Layer 3 of a small transformer language model trained on English Wikipedia (8 layers, counted from 0, width 64). Numbers have three digits each and are written without spaces.
A neuron's activation on a vector x is GELU(weights . x + bias), where the dot is the dot product.
The model reads these tokens: " which" " Great" " Britain" " had" " been" " at" " war" " since" " " "1" "7" "9" "2" "." " The" " international" " situation" " remained" " " "une" "as" "y" " and" " a" " re" "new" "al" " of" " war" " was" " still" " possible"

The vector x that enters this layer's MLP at each token. A number n stands for (n - 500) times 0.011.
0 " which": 419411553441422357520701424482901510504563487561564616510491520472502492480507393505445562436493517485414613410543461523556253448512464532519542574544346646579482445441405457582469525520467495
1 " Great": 544369545433468378493775483452896504399572474515471507490504594498354440569523388579521511491447570499448497566578412424543302468463499492569565544540427662512505453461422409533530412521448544
2 " Britain": 565400498485512385536791552391897575458588437555456503473425536512479486482503366595569541439437545448475497470554439476549316438524465579620588475541444592474463431461410392570445479503431534
3 " had": 420425467424521316517750575483885503489573550527466627543458504477409599433523368618522574460439502428448517391519490489486355486558412471603550545588465586559444476461440322542465473517505519
4 " been": 417439489501532356561753537511897516496585489513450635522475520492345530443531381652508579461407470394466510444513477526513364465528444477583534505481389610567490439442421377617460479523522481
5 " at": 377434530424463311535791436443868497534638521513451599553488584550427537456518352548501557430466510445443555511515435416465402467525430522588518508501445655544537489553360435475539395553462497
6 " war": 510452512514400308475841526484853474502636449494503606494410536519510471526494366559501563481484567475407461536531440514459428442526517432653612450566455574567432447470407354476451466534407533
7 " since": 362552487497494298474793512466890497520595443564482653559466563532461457475536400600562533459457479420411528465520470503503410448498403483582554519578443577556497424500401392508439439542412504
8 " ": 412420474452426359509771546419776508534625424538419586502402557546409516500522432569509561483464498427386486497562510475558363443518520494600544472503400597802524468506377383508467444531468523
9 "1": 438483496414462405513778560303812521575609439535512639555434579491428461500516456604503546468471513392421489509560457486571361383506496441564535449495425621639560475370420430519497396581455541
10 "7": 468439476429470350517788578265836511513620437552491613556445578494409474560489441576502531480457509420450484448571468482554379419510508479575571426490435594622549493395452427540479483568428522
11 "9": 490471468421508370505797580265824455510614480571503564526463551475400450529525469537525532455476521400450464450589509480561361400496512493606570429508422635619531492391445423561444470548450541
12 "2": 463498485397479354503752592250800475491578524598488591541448561515379498533458417548549549463460511382454492501641511454556365403540511478566540473494412641621550470371487441556473469505438533
13 ".": 390501429488391372514786527297869458500610518617464589554491499517437523517492405558515444513453519436427544446547434511499361433526465476608543530527438603588498468527416424607464488466508489
14 " The": 532412484420456381505782513445918440545560483527532541520499556514307542522486407546537531538440552394445511458556482461541334446530446464583498586516367623567493426492459415527485461481509494
15 " international": 499427526478473375496755504503917454459565475521534574496467497516349421504471402588560569513458587363413482521539525499461348428535502491602591475470439673542443485458486412561417444465473556
16 " situation": 511449536482497384482781548465910510442575451572495643498393461494413449534509374604519635428465547383458475521517446515455380400490521495646526478521488565540453447438398411528445537479528516
17 " remained": 423426525481531378515706582494921490456576555524435645552480517506346522445571369624469611494450453399465510462508472504438396466491469475621498525526392609545476443429366399568462499540520502
18 " ": 425387498496444347524704510417792488527640480514431585498416543559415526466571367580513582479483510406426470509557495479531381414460496473610528480466413617817509478497382410523446512525475524
19 "une": 470438497497461386523709564433922476425613443499504633513456527585423517469503371605467583388471538433394450510482445523523342353507471437610515473453428611595515465465547476556458531568479513
20 "as": 459436471457502393538712553481937475471634494541500584507461518541409505426551379611462573364485486393475433539494441499567358365449489500584515458426419639557529433468437512578499506530530509
21 "y": 497360512451533338487723562452947490512602510572479557480468535529411552468516357615473535419457546416456488462505440451533387408456494428607546468441490585574526445461398531566474575493483515
22 " and": 365429508457553356471743506456943498531590455511479609517490542544415554453530346570503551480437566400467470454490465487532378432446429465583534557515438559589484536537468400567447527476450487
23 " a": 460371487493409365520721456506920455579597478479507586499512506530316516435511388589506574492414544398480492460492499496509386416560408452550553493499409639654514522461456453521452506514548500
24 " re": 426434504461340315562684509571862475501613472437464647512466485525435491469555374634467630464463441444458442590492445548461404410529433455564509490535448617721492510479490432520470432459493541
25 "new": 504369555478500327528692573467938461503588454506480611455471532519418507500557394661448617448487528429402499510504414461500381393486464367575477500530489589606478451404495516540492477507493522
26 "al": 473400521461485346515668530528958470493655492516460582475488538558393502479529400597489570424489598389435503539518427493509377353451470448555564470399477643541515482450504480547533488443453488
27 " of": 356428542446493311502700478461958482521615510529465572492496561538399500455583428585505577471494553398427526506527444494481381400441437520533556528441469620574531510523492401504507458461432494
28 " war": 522457512519393324451764532476918494502619457506493577475407514521503456519544378557524598485491563456432433534549444532434429414499514451648613438553474541583430476470415373457476495511394528
29 " was": 388456495450538359553678541505935499519605523526466627504462528510408543424593392635475599486431441373482513421514461526462418460500447445592520518495394579608476479454401387568438487524519495
30 " still": 442412513485480368502723541513956497488604498497492623563482511524407511454564348627456556520449450396506519534496471514472397454468453385598499481529416561564498452443382405557466494532518519
31 " possible": 462377535465465302511728517463940513462581497525521587520487483520407544424548394617510552530513473385460494540490439518488454434471484398621554476528434622568509415429455379492448532502502549

Each question shows the input weights of one neuron of the MLP. A number n stands for (n - 500) times 0.0024.

n246 (bias -0.015): 499388496493477473581544405419342206467636524540445497536521489498601388531566691366484638687559432529687474604474702512505519467592622574604388516581411604558504614407649480682305424324551411
Its two highest activations, in order, are on tokens 11 "9", 12 "2"

n73 (bias -0.010): 565354480606568435419433496464492468514468612357534530707397447401651572591418572522508397610283546546418655466570403553597370573460462582379460530583569483468447476565368559656401569385554585
It fires most on token 0 " which"

n189 (bias -0.009): 383470569548569494469545437491481576350587526566461560465387527487743363577507489593524485568626451420482577583540481757662461602444569531388473373505607412462495494491487559420452542454416556
It fires most on token 28 " war"

n241 (bias -0.006): 315613569550576605513525532495459562396509525527658545492512332570665567353646348516406487493546342511547421324533579578381575748472572509557540446372314557419647528489356456517443522550326639
It fires most on token 29 " was"

n152 (bias -0.010): 550626409472434453486370349660427518693382556405599465690565566550404524556655387429653519576479430557329340402648457409661452397513478592586414520311423516483591592526561506581367669601337505
It fires most on token 14 " The"

n9 (bias -0.017): 413345436455452615568579655562349523404382684472499627543357482374643483290556441311596460533401476510566550381624643658480492493514593538517528673849424418555550723560427471501537582412320469
It fires most on token 3 " had"

n28 (bias -0.017): 453515408489423466460569684602492401413418585600379580577389358388620525457479640388506521508361180573578550208694673769411499687683489775558418634623418455418461655396511424458601415465451626
Its two highest activations, in order, are on tokens 3 " had", 17 " remained"

n186 (bias -0.015): 522654439401460442676499353428441625637683427437611445693582520508558578476514493444633551525385374525569748349419531392472445692370422578474329483271455556436483472541600623454328522385380559
On which token does it fire most, and how strongly? 5 " at", at about 0.41

n222 (bias -0.013): 359608485480302381371496624428411438485568679650445583704507449420408464622575461291587437550504491530615735438713619762531478546471435523537351426313592636443657617447436706418490479462456572
On which three tokens does it fire most, strongest first? 12 "2", 13 ".", 11 "9"

n6 (bias -0.014): 452471587587416362567529425606440367717434491397505367573563560477672608504567491406418473472403291538476568516461591574586512502494441490399497476505321567523627570614523527620308486530618490
It fires most on token 0 " which"

n218 (bias -0.023): 397413520714413322491463475463434475478596509448473610784587354395701603381511535520392569676599344608469586391536346599515502638452555453590396352249599533483623469297562410594284815619534734
Its two highest activations, in order, are on tokens 31 " possible", 30 " still"

n120 (bias -0.010): 302491499678410314530470457563438538593569276394491473514647671510457654591472683546399516651620541543585603290457568516615471607256461465444386572248401547489535523573741435533445673548386427
It fires most on token 27 " of"

n230 (bias -0.017): 462455588642451548363477613524517398328478657439572607429388409471524486607466439524602586498623569497445521498544523550555424496402553478487469437535621499410492521442621538515571617403412485
It fires most on token 16 " situation"

n131 (bias -0.024): 505615457472674426460490246595532452470659368396357508463590506549614623518579640435515481426582641622414518489314602558563440607349439419455407495390469518392549486487666456599559508259384546
It fires most on token 26 "al"

n239 (bias -0.013): 482278505606586371458414575503499314605593477352335571673539379342691409644538446505624514447552448537525507381703395524661470389484470595511365346471424454442609627462602657561472471422739583
On which three tokens does it fire most, strongest first? 25 "new", 20 "as", 11 "9"

n161 (bias -0.008): 454371647481739444431498411433494578529495379380566534573314616535639357464465615472427474456633459602438446458517457600734509532461543377465637434553465514528577596302579599514648471673571608
Its two highest activations, in order, are on tokens 9 "1", 10 "7"

n4 (bias 0.001): 440581611508412600458398402573446538417426575386478563430518459491354557453470549483762602649361336470473497593620692560574443586494549500463574388506253674525580692457583461495525425306501562
It fires most on token 15 " international"

n130 (bias -0.008): 481522451507489356384507407495393515592549469467470576471484534512546595414602506522668423527444431517523476482442488466477420572482515553532370534411497525542578588418481516497620540350440672
On which token does it fire most, and how strongly? 18 " ", at about 0.51

n245 (bias -0.002): 498510488468547389344498559509518355462443551447532476682467503373511482579359483626578425422509442585441560523463543555446466533433567488439429419418468552499474554406634755614584416346466531
Its two highest activations, in order, are on tokens 12 "2", 26 "al"

n136 (bias -0.015): 352436630552535444452524491596512324591460504457416389538550479359516550697518510499368327365528380622358435515589534752525469515512563477524436510361614624459691506571576613546425535397476401
It fires most on token 26 "al"

n65 (bias -0.010): 527391544510393435427445363531517345479438524443662456514450646536554568551623610447344504483578292531424455496536597485398464520577559517476498418591431579414679524497553562513577422457559552
Its two highest activations, in order, are on tokens 0 " which", 24 " re"

n102 (bias -0.017): 566339531532566485409422514513489287490480626440475523479491497397599529609463494588454623349532477587668669453236649465484402649470420481411457455595543656522460565420554608485457445367472384
It fires most on token 25 "new"

n21 (bias 0.000): 358469287508576572464569545514501435626752377523560586566335384637745517445380451438590348479589466463483433635540464650594454427642489569397322532360599448345454620484633622610457603557545472
Its two highest activations, in order, are on tokens 19 "une", 20 "as"

n53 (bias -0.014): 393465347421361515546521699517492462402448541473371529585358491380520448412357707464475377434567502477485567442367624630572397490641691596479495514643464577402460529374556626553755520533636459
On which three tokens does it fire most, strongest first? 0 " which", 13 ".", 12 "2"

n62 (bias -0.003): 508448504547422306415393496561522406573490520526501565661529374523435527617505624459639609551632484469366575502598449611656316520440510609385419471445560435439439409515482487494614435569653553
On which three tokens does it fire most, strongest first? 0 " which", 14 " The", 27 " of"

n176 (bias -0.005): 404455554605613472428461509471480586612613474390430625454377245489619299595752550431661560610367574507584627539360295561522413460477403604370381530383486573455502583550575607561429567373688591
It fires most on token 27 " of"

n52 (bias -0.017): 392627257536617542432554505661475535816482547466479527636386392378432382403602460365427486607536445537477800374557335491456448495409624506461606494756593649550349704403537578418499598570324437
On which three tokens does it fire most, strongest first? 0 " which", 7 " since", 3 " had"

n59 (bias -0.013): 274503289565284362555498669500334536762580621521400363594550298556727711561634469405638509547497425521404515315683483501505481432646489519438404415521176400493640679631490469503547775562488534
On which three tokens does it fire most, strongest first? 13 ".", 8 " ", 18 " "

n38 (bias -0.006): 359611522529393474482486497579448338573500429609741427401561662508436518687395492495376574719518499460443442432491652485727541563524493504450430666525273557423462564565688451569361724446462467
It fires most on token 14 " The"

n18 (bias -0.015): 571443571633547468521440475554466550457464625459523381353460538364540600332570299580533562436426519588525412538289575597488499399356521467406593530508486471509551655493505613563551611406544588
Its two highest activations, in order, are on tokens 21 "y", 20 "as"

n171 (bias -0.021): 481371546614404448364486605616488243423555625371503555448646503448375417560666580498512606596606386511454650524588518506486440412619583507439418471441450470341632546355606427397534497456647447
On which token does it fire most, and how strongly? 17 " remained", at about 0.79

n82 (bias -0.012): 545588491571446449549433468426501629667598308540518564703543418433697458453525518625435541487648458569464428476499356496554392593356459413318478441323547539491557474400614669482549581586554619
It fires most on token 9 "1"

n94 (bias -0.009): 476329517492486501477592491592458514527321628339372490551412556456522531530572392359511413528258339485467464382525674559545524567739471787447292616606410469430475616578465567547536490441513538
On which token does it fire most, and how strongly? 3 " had", at about 0.38

n86 (bias -0.001): 659243568478569610640567582509387446458462627317618740494258489553832383461507510487378472299386515491436490509676603584423603545541593584420469526623534473437536605376372549557408617517370393
It fires most on token 6 " war"

n151 (bias -0.026): 529650442468509588401459630650426401506359681254541459670543500661504436686514406374494706451474699580511493465529472177422334525510503564427434509784393703477481393664556413355494586630411418
Its two highest activations, in order, are on tokens 1 " Great", 14 " The"

n61 (bias -0.027): 621522487477583500541482413525446509545564399567499506532578503583619497540504515472452614475513458553533508531471325479471382516502549443551513441381414574465570402394550613553498478524556532
It fires most on token 20 "as"

n170 (bias -0.018): 262488566620333383552535418699411336723589520402428475607456621497437501572375620416383531644516466523348522482580806401686560407513574536406339518614290582463522500629458516481464533799641398
It fires most on token 8 " "

n156 (bias -0.007): 470337462523511465536409505638523478496428553472563337481570414415585630479438349547470538441483653589478438468414461607504380555548513478526405490404527520380516519550499576603470661537623485
It fires most on token 21 "y"

n187 (bias -0.009): 573567557549411417465482498452466478417621448538510440535606434544512465674506441438453594558429406576429503530551505447446418698507579667609333503166498445337334384633432386532306634584470569
On which three tokens does it fire most, strongest first? 2 " Britain", 16 " situation", 6 " war"

n117 (bias -0.002): 526560394496592403530520532443380593585513507436744494424547688382561487519413502597430405633538317549650611364492573553469447664572545451514576425578643549491510441317520453461657692472326498
It fires most on token 10 "7"